Layer 5 of a small transformer language model trained on English Wikipedia (14 layers, counted from 0, width 64).
Take only the direct path to the model's output, skipping the later layers: a vector added to the residual stream pushes a token's score in proportion to its dot product with that token's output vector.

Output vectors of the tokens that the questions are about. A number n stands for n times 0.028.
"ld": -1 -10 -56 1 -15 19 -12 9 16 -31 20 23 -37 15 -30 -13 12 -6 -1 7 -43 24 -2 31 -7 8 25 8 27 21 -40 -8 -33 -15 9 -7 5 -17 -10 -4 -66 1 42 33 -22 2 -22 43 -20 1 40 2 -15 -59 -22 42 -64 25 -22 3 2 -55 -5 -45
" n": 13 -6 3 0 -3 -8 -12 10 3 3 -6 -18 -14 -5 -8 4 10 12 -20 -9 0 16 9 -15 -3 18 -12 16 -13 -23 3 -29 10 -26 -8 -18 16 10 2 0 4 0 -1 -18 22 0 -16 -17 -10 -15 -8 -4 -2 0 15 -9 -4 10 11 8 -17 12 24 6
" not": 19 -26 7 -9 -14 -18 -39 11 -32 2 7 -27 8 -13 -29 14 10 -19 -20 -5 -14 9 13 -32 20 38 -7 15 -14 -4 13 -45 -2 -19 10 -37 30 6 22 11 0 -5 -10 4 23 4 -38 1 -4 -14 15 -27 -17 -2 14 -18 -14 18 10 -8 -2 -7 4 -1
"ry": 22 -20 -29 -13 -18 12 26 12 -9 -34 34 -54 14 -25 14 -30 -47 -30 -4 -3 13 -6 62 24 -14 32 10 14 12 29 -3 -29 -38 40 -17 15 -13 -23 -19 17 -45 -19 10 5 -24 4 -10 30 -17 -29 37 -27 14 -14 -21 32 -14 3 9 -70 -17 12 25 -3
"ton": 3 27 -17 13 -52 -5 4 5 25 -41 17 37 14 -15 7 19 -48 -13 20 17 -28 -2 10 1 34 27 6 8 -27 -29 5 -15 -76 44 44 -2 -4 -65 25 58 -1 19 1 45 -20 -2 24 -2 11 5 12 -15 6 1 6 -36 -23 4 18 -48 9 -39 41 -34
"orm": -7 -11 34 -4 -21 13 -4 0 17 -22 9 8 -27 -12 -5 -25 -67 -29 6 37 21 -33 21 12 -4 71 8 12 -11 29 -1 1 -12 -39 4 -6 15 -14 -43 74 -23 -65 7 -7 -23 6 21 35 14 -2 -42 -30 -8 -23 3 5 -19 -1 -14 -4 23 5 -7 -31
"inal": -57 -41 -16 -2 -21 22 -11 21 -3 -38 34 -15 -15 -1 -4 3 6 -48 -7 30 19 21 -7 20 58 25 5 28 20 -4 51 -5 -37 -57 20 -32 -2 -6 8 12 -33 12 51 -4 6 4 -7 -1 12 43 -12 -32 -9 25 -19 19 -44 2 -40 -10 15 34 2 -60
"ary": -5 0 7 -20 -14 -13 -30 -6 50 -27 56 1 49 -5 -2 2 -18 -36 61 4 39 -53 23 9 12 39 5 17 -32 4 9 -5 11 -30 2 -3 -9 -41 7 32 25 -38 21 7 -49 2 -12 5 -71 36 18 14 -6 8 -8 9 -33 8 15 -46 27 -32 -13 -4
"eb": -13 8 23 2 -5 -9 -2 1 18 -26 19 25 -28 -20 -44 -29 -36 12 -3 54 38 -28 26 29 2 34 14 -40 14 8 32 8 -38 -32 8 -14 1 39 -17 52 -7 -8 21 14 11 4 -56 37 33 3 17 -1 -8 -17 -23 30 -3 1 -13 -10 24 13 18 -35
"\n": 6 -4 41 28 2 -8 -2 -2 7 2 27 -7 10 24 11 1 5 17 -4 7 -8 -31 9 5 13 3 -6 -20 -42 -14 -13 -34 35 -2 20 5 -23 5 22 22 -13 -10 16 -8 5 2 -9 40 19 -16 -15 -4 -6 -8 -24 -24 -17 -2 -15 -31 -21 2 40 -7
"i": 15 -18 -8 11 9 -5 9 -1 -18 12 12 8 33 26 14 -22 3 -19 7 -16 8 -1 -4 2 0 4 -3 -9 -2 -7 31 3 -9 5 32 2 -10 -4 -27 20 -3 -20 7 -13 -10 -1 17 7 -1 16 21 2 11 17 11 22 -1 -15 21 35 16 26 -3 4
" ": 7 14 6 16 3 0 -25 -2 -5 15 -12 4 0 -10 26 18 -14 31 14 -8 -3 -7 -4 -7 7 -10 0 7 -18 -26 -9 -24 11 -11 -30 -25 5 10 -13 -14 3 15 -17 2 16 -7 -6 -13 -7 -13 5 39 6 26 1 -17 -5 7 7 29 -11 13 -4 19
"e": 24 -19 6 -9 -10 2 23 -9 31 -16 -4 38 -7 -2 -22 -4 14 -4 -8 27 26 9 41 -4 -17 -11 -16 -14 18 49 32 20 13 -34 16 8 -22 37 -42 49 18 24 -10 13 2 -3 -16 -15 2 16 15 37 -53 4 -17 18 -10 -6 13 -1 -2 11 -28 -7
"ust": -12 -51 -23 -36 1 50 13 0 -1 16 0 -7 -23 -13 -24 -43 6 -15 20 41 -5 7 -16 8 16 19 -18 18 40 2 -4 39 21 -15 31 8 29 -6 -4 32 -22 -7 27 -12 1 12 1 -35 -23 11 36 -10 22 -2 14 42 -24 9 39 -42 5 -35 48 -30
"ct": 23 -6 -27 5 1 -27 -8 2 31 -26 4 -7 6 -18 -37 7 55 -16 11 41 -14 21 -21 2 25 -2 25 -22 -30 33 -28 -34 -42 -54 21 9 46 22 -23 48 -36 16 96 -3 11 2 -22 15 -16 -5 -32 -39 -15 -24 42 27 -66 17 26 -51 21 -43 -40 -26
"ater": -20 -1 -2 -4 -13 -12 20 15 45 -7 7 -40 -24 -17 -13 -26 3 -9 -18 11 -30 -44 21 1 31 54 -27 19 9 22 18 21 -27 34 35 4 -15 -11 -3 35 -20 -9 -33 1 -14 4 11 45 -27 8 7 37 -16 34 -8 35 -34 7 7 -42 35 -28 37 -42
"{": -44 -20 16 8 1 -9 -33 27 -22 -23 52 -11 -10 -32 19 -41 -39 -56 -15 5 -9 -11 -25 8 39 -19 -6 22 -35 -33 -11 -42 -51 -38 49 29 14 3 17 0 -49 -8 6 44 27 8 10 17 3 44 32 3 -41 -24 -53 11 -52 6 27 -17 25 -21 34 -21
"at": -23 -20 19 23 2 -12 23 2 6 -6 3 -41 16 -7 -17 -14 22 -21 10 -12 2 -2 -11 -22 -11 19 -20 1 10 22 -19 36 -13 -10 15 -41 -14 -23 -17 18 -7 27 -15 -5 -3 -1 36 40 -6 4 -3 29 19 4 18 31 -7 0 -9 -14 19 -15 -22 3
"age": -32 -10 2 -19 5 29 4 3 30 -33 16 -14 17 -4 -23 -63 14 -17 -19 -33 44 -23 41 8 44 33 28 30 18 8 17 0 -29 -20 42 14 40 -49 -12 33 40 -6 17 28 15 -1 -9 10 -1 35 -26 -2 -23 2 -45 2 -7 20 -17 -52 -1 -4 4 -31
"l": -23 12 -27 25 -14 8 3 -5 7 -27 -18 -1 12 2 -24 -4 5 18 23 9 23 64 9 20 -13 21 48 1 -23 9 -37 -21 -9 -3 21 -23 10 7 -29 22 -16 8 -9 3 -2 0 45 -14 -8 -27 29 8 31 -10 5 8 6 -20 -23 -15 19 -1 -15 -27
" h": 10 -6 -10 0 -18 -10 -3 9 -6 2 1 0 -4 -19 7 6 25 15 -23 0 2 12 7 -10 5 15 -8 9 -11 -16 -21 -23 16 -10 -3 -27 36 13 -22 3 8 -1 -13 -18 -4 0 -28 -3 -4 -17 1 -10 -14 -6 6 -7 1 5 2 1 -18 5 14 30

Output weights of attention head 0. The head adds the sum of these rows, row i times number i of z. A number n stands for n times 0.0034.
o0: -5 -86 36 -7 53 1 28 31 -2 29 3 45 6 -24 1 21 47 -10 -43 -26 74 0 6 15 -3 24 21 24 -1 21 11 4 5 -3 7 -13 -33 12 -45 2 -7 -2 7 9 -12 22 13 2 -40 32 -26 -25 -58 -23 -14 39 -49 -24 -42 -46 16 -42 42 34
o1: 2 -20 -28 10 -18 -22 31 5 39 -30 7 50 0 -34 2 -22 0 -19 3 7 10 27 -22 17 -22 -11 22 18 -29 11 34 39 35 -62 -13 -8 -46 -14 -36 2 1 1 38 30 -40 16 -15 -35 -13 -41 24 -87 31 14 -10 19 1 -37 0 80 9 16 -18 -2
o2: -20 12 -37 7 -29 -2 -7 -7 1 14 -18 -4 -35 52 14 29 5 -56 57 -3 57 -20 -2 46 -28 17 23 25 -29 -27 25 24 -71 13 14 30 27 -6 -33 4 -29 3 -39 -20 -8 52 1 -39 4 9 -22 -23 -26 -2 -34 38 -16 49 12 33 -23 -51 -18 -19
o3: 32 -57 -6 10 8 -44 -1 -2 -26 3 22 24 -34 -10 -7 -13 28 6 16 -33 90 -10 -15 2 14 -65 17 -38 -6 -21 -13 37 2 -11 -62 -12 -8 7 -8 21 -7 25 -33 20 -19 31 34 -32 23 22 -30 19 17 4 -15 7 44 -78 1 12 -9 25 4 10
o4: 45 -9 -55 1 -1 -16 -17 -12 2 7 62 -61 -26 -9 68 -57 7 -2 13 -50 19 9 22 -29 2 57 30 23 44 -3 -69 8 7 9 6 -15 53 44 -2 15 -33 33 -20 -71 13 32 -52 26 -35 68 -38 32 -28 -18 22 26 -34 37 -8 16 18 36 34 9
o5: -39 -6 -6 30 1 10 -38 15 -31 -18 -22 12 22 13 2 1 18 1 62 -12 2 5 -4 16 24 20 -19 46 10 63 -29 13 50 1 -32 0 3 0 -47 -30 7 31 -43 -45 -2 19 13 0 -3 6 50 11 19 32 -40 -16 -12 52 22 43 -51 16 4 11
o6: -42 20 34 22 -28 0 32 16 -29 -18 17 0 42 12 5 16 1 33 5 41 -15 -13 5 50 -2 -38 -26 -17 11 -28 83 -82 -22 -2 3 -24 -19 5 -35 -21 -19 -5 -1 20 -29 19 71 -4 0 -10 37 -39 10 -6 -2 59 41 25 -4 5 -40 12 17 24
o7: -7 -49 -13 2 0 -19 14 -35 26 -17 1 -72 7 -11 -14 0 25 -4 4 21 13 -15 52 -18 -26 -3 11 -13 39 -49 39 22 24 18 28 -3 -12 -15 -15 -26 4 29 -12 -56 -45 0 24 -23 5 26 21 -3 17 60 -55 25 -24 -17 35 10 52 5 -2 32
o8: 17 -8 -11 37 34 -38 23 -57 -16 51 -43 -28 -1 -8 2 -34 5 1 -16 -13 -48 11 -34 1 -43 -18 -17 -65 -31 6 -25 33 3 5 30 2 -39 -3 -22 12 -4 -16 -1 -61 1 4 14 36 46 -1 -41 7 7 -15 42 8 22 -74 -12 27 -89 -21 24 -7
o9: -5 73 -9 -22 82 -8 53 -35 9 -17 -21 32 7 27 -60 -8 -57 55 59 55 -55 -8 21 36 -1 57 34 34 44 39 25 39 -27 37 -36 -7 0 30 -42 -39 -6 26 26 44 -21 -62 -14 -13 4 11 11 -28 -8 -60 -2 -21 -6 -48 34 -11 -66 -37 -39 9
o10: -3 -13 -49 -8 13 -11 35 25 14 7 -52 -36 -53 -10 -74 23 5 16 -9 51 69 -8 -8 -21 -23 45 -30 22 18 39 -18 14 -29 -44 -78 -77 18 11 -11 32 -55 23 18 -58 -23 -7 -10 -47 1 -7 -35 57 13 -1 -8 -30 1 38 -1 10 45 -7 22 51
o11: -36 9 -5 5 5 -1 -19 19 -26 14 17 -6 3 -37 35 -19 1 -29 27 20 5 1 6 -1 32 54 -4 8 -49 -9 55 -27 1 -19 -65 18 -5 -12 16 7 -2 5 -13 2 84 -21 -39 -2 -55 45 -28 -35 -9 -13 43 -51 -33 28 -40 -8 7 14 -54 -3
o12: -42 26 14 27 4 -23 -25 13 -17 -23 11 1 4 2 17 -19 42 52 33 -14 -49 -18 11 15 -17 -17 -56 -10 -30 -1 -13 5 16 5 -28 15 -3 5 -5 -18 36 21 -42 21 5 46 7 86 -51 4 15 -1 -20 13 10 28 -19 -79 20 11 27 -25 -3 8
o13: -16 10 33 57 11 57 5 15 -8 52 -29 3 -10 24 1 22 -3 -16 -15 -8 -10 -28 3 26 5 -19 5 -34 -4 24 20 -25 -11 26 -32 9 -93 17 27 2 -48 4 -6 -3 -43 -76 -16 -14 -6 -44 -11 29 -20 9 58 -65 53 -71 1 28 15 -18 25 -27
o14: -1 13 42 41 18 89 42 -53 15 16 -42 -14 -37 -23 11 -32 11 -42 7 31 30 26 -14 8 7 -35 2 -54 -26 -22 18 -21 -6 56 -34 -27 17 68 25 41 -58 -45 55 28 -24 29 -1 10 -23 -64 -46 34 8 -22 -54 24 -5 -12 15 11 32 -12 30 19
o15: -48 31 19 -56 -82 16 6 -56 14 -45 -14 -30 -21 39 -37 4 42 15 -1 -12 -18 -86 22 27 1 36 -34 18 13 39 45 13 -8 -2 -11 4 17 11 -67 -52 -33 -34 -48 27 -6 -76 5 -24 -30 -20 -2 -57 -43 36 5 35 -6 15 27 -40 -34 -23 -17 0
o16: 18 -42 36 -8 8 31 28 -28 27 -38 -45 48 44 4 31 28 -20 -63 0 -1 33 8 -8 22 31 33 2 30 29 -60 -6 25 -28 13 -29 0 41 13 -18 2 44 -37 1 14 -18 -5 -2 -3 -22 -4 -36 8 23 24 20 -62 5 -11 -7 -25 -50 -14 50 -19
o17: 4 -19 13 21 -28 -20 12 -17 14 32 29 -27 5 -27 -1 6 -39 36 -16 -35 -68 56 14 -67 34 2 -47 1 -31 -10 -11 -4 8 6 7 -45 -7 49 -22 28 9 48 9 7 41 61 -11 17 50 -40 -4 14 12 17 1 -38 -55 -25 19 -4 -1 -2 1 -39
o18: 52 -26 -9 48 -8 -49 -87 -37 1 5 -31 -8 -49 -47 23 15 28 -58 38 -43 3 0 65 30 11 -26 -7 -16 -14 -34 -48 -24 41 -32 38 -22 -2 21 5 60 25 -12 18 -64 53 -33 30 3 -2 27 -35 35 37 0 35 -25 -25 -34 7 -8 -9 -45 0 -18
o19: -1 -4 -33 -25 50 -44 -5 26 -7 -3 -19 -16 -14 19 42 6 -28 32 5 30 22 -38 -4 -15 1 17 -43 18 -54 30 -31 10 57 32 16 7 -9 45 -24 -33 -2 3 -9 -17 -22 -33 9 -51 13 -11 -5 -24 -5 -2 19 23 -42 3 31 30 -23 -5 21 -40
o20: -27 1 43 -5 11 -37 55 8 -8 27 -20 -45 13 55 25 -26 -41 -28 44 15 -26 32 -25 -16 -24 32 5 -18 8 8 0 9 -1 22 15 -40 -45 -11 2 18 -3 -25 -15 35 -3 -31 -35 -95 -18 -40 -2 -18 10 -16 19 3 -2 -40 -12 17 -9 -9 -15 -3
o21: -58 2 -1 -27 5 15 33 -21 27 -40 -1 -15 -22 4 16 -49 41 -39 36 7 1 23 -29 3 -17 20 88 -47 15 -12 -45 -9 -18 4 1 28 46 57 -25 -23 -6 39 6 25 13 -2 36 41 17 22 10 35 8 19 1 1 -22 21 61 -20 37 -19 -26 -21
o22: 13 2 -45 4 -28 38 8 55 42 -8 7 -28 -1 26 56 -4 12 -3 -8 -1 -7 -30 -11 -27 -5 -44 20 -9 15 31 11 22 22 -3 -4 -40 -27 -63 28 -7 29 55 74 -1 -32 -9 36 -14 34 -33 -29 9 1 41 -57 26 -31 24 -50 7 -1 -15 -42 32
o23: 1 -62 -68 2 -16 -24 18 27 22 25 1 -1 20 32 8 -42 48 6 45 -20 -14 61 89 -75 -60 48 -32 -34 38 18 -15 15 62 25 -43 13 13 35 -84 -37 -1 -5 -2 -3 -41 -43 19 -38 -19 -23 21 37 -26 7 -8 -28 33 25 24 29 -16 40 10 -10
o24: -28 -25 -26 -12 -3 18 16 21 -16 -14 -39 -6 -9 -47 -45 15 -31 -31 -9 11 -36 4 9 -6 18 -13 -3 -19 56 14 81 30 -38 -34 35 3 -38 -25 16 8 -7 -26 -5 30 18 -50 58 -20 -34 9 51 27 -16 13 1 -21 -15 -27 -6 1 -13 -2 -11 19
o25: -6 21 41 -4 39 -21 -18 13 48 38 -29 19 61 -13 -24 30 6 57 -5 -28 -44 12 -44 13 37 -27 50 -14 18 2 -34 17 -33 46 25 14 -48 -20 36 -17 60 0 10 -10 60 -8 -28 -14 -5 24 -14 -27 30 48 -16 -20 1 -32 1 40 -17 11 -6 60
o26: 56 22 2 21 0 66 -39 87 -23 -48 34 -14 -18 2 -1 -18 24 -36 32 -9 -66 21 -33 7 19 -39 -47 6 -52 -14 -25 42 -29 -4 22 79 -30 -26 6 -8 -3 39 13 -19 3 -54 -17 -5 -23 -30 15 -68 -17 7 16 32 -76 26 -5 -81 -54 -12 -25 -19
o27: 20 21 16 33 -67 18 -7 9 -54 6 -40 -8 20 2 -47 -5 -17 -3 -11 32 50 16 -13 -14 -65 -39 40 1 57 -55 38 22 22 -6 1 -48 9 12 47 -38 -20 19 48 -35 12 -20 -32 -2 7 -27 -33 -13 -28 -8 82 -4 -1 -59 6 -14 -2 -35 6 -13
o28: 21 -30 12 10 -22 -26 48 -5 62 -45 -31 -17 61 -47 15 -14 -31 6 6 33 42 -8 51 -6 -10 -28 9 25 27 19 -1 -1 23 35 4 -27 22 -50 19 43 -2 -17 -41 30 6 -7 -5 -35 14 46 3 -57 44 -8 67 30 58 -22 19 10 -13 -66 33 20
o29: 3 -33 21 -4 -6 -25 65 -21 -17 23 13 5 57 47 41 13 -9 -4 10 9 39 -20 -7 34 -22 -13 -71 -60 27 31 -10 -15 10 14 18 34 20 -19 47 -11 67 14 -14 21 36 19 -23 -40 28 28 -52 -22 50 46 -33 -6 -42 -3 -6 -13 -35 28 19 -1
o30: -25 -23 -56 14 -7 61 -32 -39 35 2 7 -32 10 29 3 23 11 0 37 14 28 -14 21 8 9 23 13 4 -42 7 -3 28 -14 2 17 -23 57 -30 7 67 -11 31 19 -36 12 -6 7 60 10 -29 36 8 -46 9 21 10 36 -26 -9 -13 -19 6 30 -12
o31: -30 7 -38 -26 11 -1 -31 30 -5 42 -30 -23 24 1 8 13 -19 -30 -28 26 -14 35 36 -30 15 -8 -23 -11 30 -34 17 -15 -14 -2 -35 -30 -9 -1 32 -51 -33 72 -23 15 2 19 -79 -32 -1 -21 18 -22 66 -51 -39 -19 24 -39 -32 30 -8 -3 53 -3

Each question shows a token from some text and the vector z that the head gathered there. A number n stands for n times 0.027.

"d": 16 6 11 18 -7 0 -1 13 12 6 25 -15 5 1 5 14 3 -9 1 5 2 6 -16 33 13 0 18 -3 19 -5 0 -17
Pushed down most: "{"

"or": 14 23 -15 -16 -29 8 -2 -4 -15 -15 -14 5 24 -18 -13 19 -14 -7 -13 -24 6 -2 14 13 2 3 4 -17 -6 -1 3 -18
Which of these tokens does it push up most? "ary"

"b": -4 1 -14 -2 3 -14 -21 -3 14 8 3 -13 19 2 0 -11 -7 -2 -1 6 31 41 16 2 5 -5 18 5 -13 -9 2 -23
Which three tokens does it push up most, strongest first? "ct", "ld", "at"

" ch": -35 -12 40 7 7 4 7 46 22 -72 0 37 25 -19 -11 -27 -61 42 34 14 -23 -46 -7 -21 7 -3 9 2 -35 -23 1 12
Which of these tokens does it push up most? "{"

"==\n": 26 -20 5 40 -18 -1 15 26 19 -9 -20 6 -22 -11 15 16 -26 -30 -26 -5 -46 -16 -42 -14 -22 -3 4 11 -34 -10 -12 -18
Which of these tokens does it push up most? "{"

" which": 12 -13 -8 3 3 24 14 -3 12 -30 2 -11 4 25 19 -11 -1 11 37 14 -4 -12 12 5 -8 -25 -8 5 -10 -18 1 -9
Which of these tokens does it push up most? "\n"

"ith": -17 -21 -5 -23 5 30 24 19 -35 12 -8 20 5 -25 -28 22 -23 -3 18 28 -24 28 6 22 12 -9 21 -5 -48 -3 7 -4
Which two tokens does it push up most, strongest first? "ld", "{"

"n": -7 49 27 44 -7 17 7 11 -18 9 48 11 -8 3 28 -18 -17 -12 -10 -22 -24 19 66 22 -13 -8 -36 -29 -60 25 21 11
Which of these tokens does it push up most? "inal"

"ul": 17 -38 3 -44 9 3 27 25 -13 -16 11 -3 12 -17 19 93 -8 -23 -9 -13 -7 74 -12 46 11 -9 6 -1 -4 -4 -5 -81
Which two tokens does it push up most, strongest first? "ater", "age"

"em": -3 -10 3 -8 6 -2 7 0 -40 13 14 50 13 -20 11 13 -10 4 21 -11 -9 16 31 7 25 -27 20 0 -36 8 8 -10
Pushed down most: "i"

"ment": -1 14 9 15 9 -2 -2 6 -16 1 27 -8 -3 -4 -7 -10 -7 -9 -4 -1 -6 12 23 3 -3 -1 -13 -4 -7 9 -5 8
Which two tokens does it push up most, strongest first? "inal", "e"

" ": 22 -11 -27 -24 0 8 17 25 4 7 -41 -14 8 -5 -5 8 11 9 0 9 -2 -8 8 19 30 19 32 12 14 12 -15 4
Pushed down most: "orm"

" A": 1 0 1 16 3 -10 10 11 20 -17 7 2 -22 -1 -12 -10 1 3 12 12 18 -20 -6 8 10 5 -17 17 7 -3 11 24
Which of these tokens does it push up most? " n"

" has": 7 5 15 -8 -18 15 23 10 -7 -7 -12 2 -3 -2 1 5 -12 0 7 17 -9 -13 -10 5 4 -12 -12 -4 -20 -15 -1 4
Which two tokens does it push up most, strongest first? "{", "inal"

" a": -14 -6 25 12 -1 4 4 27 25 -51 6 16 8 -5 -10 -20 -32 26 29 2 -7 -40 -4 -12 5 3 2 4 -9 -8 4 13
Which of these tokens does it push up most? " not"

"ir": 34 -35 6 9 45 1 6 12 -8 -3 8 -39 -5 -39 -39 -8 -16 -16 1 -17 -29 12 -18 5 4 -7 -38 -17 31 -17 34 -12
Which of these tokens does it push up most? "age"

"l": -3 -1 -1 11 7 -1 -3 5 9 -1 17 -17 -4 -4 -7 -9 -9 -10 -4 8 5 -3 -8 12 -5 -12 2 1 11 -4 14 -4
Which of these tokens does it push up most? "ust"

",": -4 -16 34 -53 21 10 20 11 -10 20 -49 22 31 -7 -11 51 10 1 19 19 4 62 -23 30 8 -63 47 -37 -1 0 -6 -44
Which of these tokens does it push up most? "ater"

"fter": -20 1 0 -3 3 -1 3 10 0 -18 0 0 -7 2 -22 9 0 16 9 5 -10 -19 -5 12 3 -4 10 5 2 -3 -1 4
Which of these tokens does it push up most? " not"

" to": -18 -7 7 -12 -8 -10 6 8 10 -22 -3 8 7 3 -15 -1 -9 15 9 4 -7 -25 -2 18 7 -12 5 7 8 -11 10 3
Which two tokens does it push up most, strongest first? " not", " n"

"ass": -5 4 -7 -6 -8 12 15 -9 0 11 -2 2 -4 0 -6 15 2 -5 -5 3 6 2 6 11 10 8 -5 -7 -6 10 -15 -21
Which of these tokens does it push up most? "e"

"ct": 6 15 2 -20 -27 12 0 -11 -13 -7 -5 7 10 -9 -2 22 3 -4 -11 -20 -6 6 14 13 2 8 2 -12 -13 -1 9 -25
Pushed down most: " n"

"ce": -13 24 13 14 -8 9 6 7 -19 7 23 5 -4 -1 10 -1 -19 -13 -20 -18 -7 13 44 13 -4 4 -20 -20 -37 16 3 2
Which of these tokens does it push up most? "inal"

"it": -9 -5 5 -15 -13 8 -5 -11 -24 5 -27 20 9 1 3 17 -2 -24 -16 -7 10 9 0 1 -3 20 5 -5 -5 -4 1 -23
Which two tokens does it push up most, strongest first? "ary", "age"

"le": -4 -1 -7 -8 -1 -8 -2 -1 2 -5 5 3 7 -6 -21 -8 -2 10 -3 4 2 -8 0 10 3 -6 7 1 5 -5 1 6
Which of these tokens does it push up most? " not"

" m": 7 6 15 2 18 0 -6 1 15 -10 8 -28 -7 -6 -1 -27 2 -10 -9 6 3 -6 -10 1 -14 7 -9 -8 4 6 -2 -7
Which of these tokens does it push up most? "i"

"port": 3 6 3 41 8 -9 -31 -9 -7 3 -11 5 -15 -6 -12 -28 23 -5 -19 -3 11 -14 -10 8 -7 4 -10 -13 15 38 -2 16
Which two tokens does it push up most, strongest first? "age", "i"

"ie": -17 -34 10 -37 -29 29 22 14 -23 3 17 23 11 -16 -14 83 -16 8 2 26 -26 45 -5 76 38 -25 41 -18 -47 4 11 -19
Which two tokens does it push up most, strongest first? "ater", "ld"

"p": -1 -16 -3 0 22 5 5 19 -10 17 -1 -4 0 -22 10 -13 -3 -5 12 2 3 24 8 14 15 -19 -12 10 4 -2 6 -13
Which of these tokens does it push up most? "ust"

"ation": 20 -40 -2 -44 7 -7 32 27 -2 -17 12 -7 14 -15 23 85 -9 -19 -12 -16 -9 73 -11 46 7 -8 3 5 0 -4 -11 -85
Which two tokens does it push up most, strongest first? "ater", "age"

"T": -1 3 19 17 -31 3 -2 13 -6 11 -11 -10 -13 2 13 15 2 -23 -20 -6 -11 -15 -23 -24 -3 4 -26 1 1 5 5 -19
Which two tokens does it push up most, strongest first? "eb", "orm"

"is": 25 -34 6 8 45 -2 3 17 -3 0 7 -36 -11 -41 -36 -13 -14 -18 4 -22 -25 21 -14 7 9 -10 -35 -20 28 -13 30 -9
Which of these tokens does it push up most? "age"

" are": -6 22 32 1 -6 9 -2 13 6 7 16 -14 -9 9 -10 -6 -9 -19 1 -7 3 -13 -13 2 -14 3 -28 13 5 -16 -5 9
Which of these tokens does it push up most? "l"

"up": -4 -21 -41 -3 22 -14 -2 -5 -13 -5 -15 -4 8 -21 -5 -20 -21 -6 0 18 -6 18 12 11 -5 7 16 35 -17 -9 1 -2
Pushed down most: "orm"

" p": 4 6 4 12 15 -7 -2 3 6 -13 14 2 -3 -10 1 -12 2 -6 -5 12 12 -13 -12 3 -13 -5 -11 5 27 2 6 7
Pushed down most: "ld"

" d": 4 0 4 22 24 -4 -10 1 8 -18 9 3 -2 -19 -1 -10 2 2 -5 6 12 -7 -4 10 -18 -2 -8 6 22 14 -3 16
Which two tokens does it push up most, strongest first? " h", " n"

"ud": 0 7 -7 17 6 -5 -14 -8 -10 -9 -9 21 12 -11 -20 -15 3 3 -9 -1 6 -16 -7 7 5 -2 -6 -6 -9 18 -16 5
Which of these tokens does it push up most? " not"

" was": 1 0 6 11 15 -9 -3 -2 3 -7 12 7 13 -15 -6 0 -4 7 -8 8 -3 1 4 21 -10 -17 -4 1 3 11 -11 1
Which of these tokens does it push up most? " h"

"il": 18 12 13 13 -7 4 1 12 0 1 15 -3 9 3 9 12 -2 -9 2 -3 -4 4 -5 30 11 -11 12 0 6 -17 2 -18
Which two tokens does it push up most, strongest first? "e", "ust"

" V": -16 -10 -16 -6 -31 7 13 -9 -1 -1 -10 -18 -13 12 6 9 -14 7 -1 -12 -5 -16 -6 -20 3 7 -2 11 4 -12 1 -6
Which of these tokens does it push up most? "ton"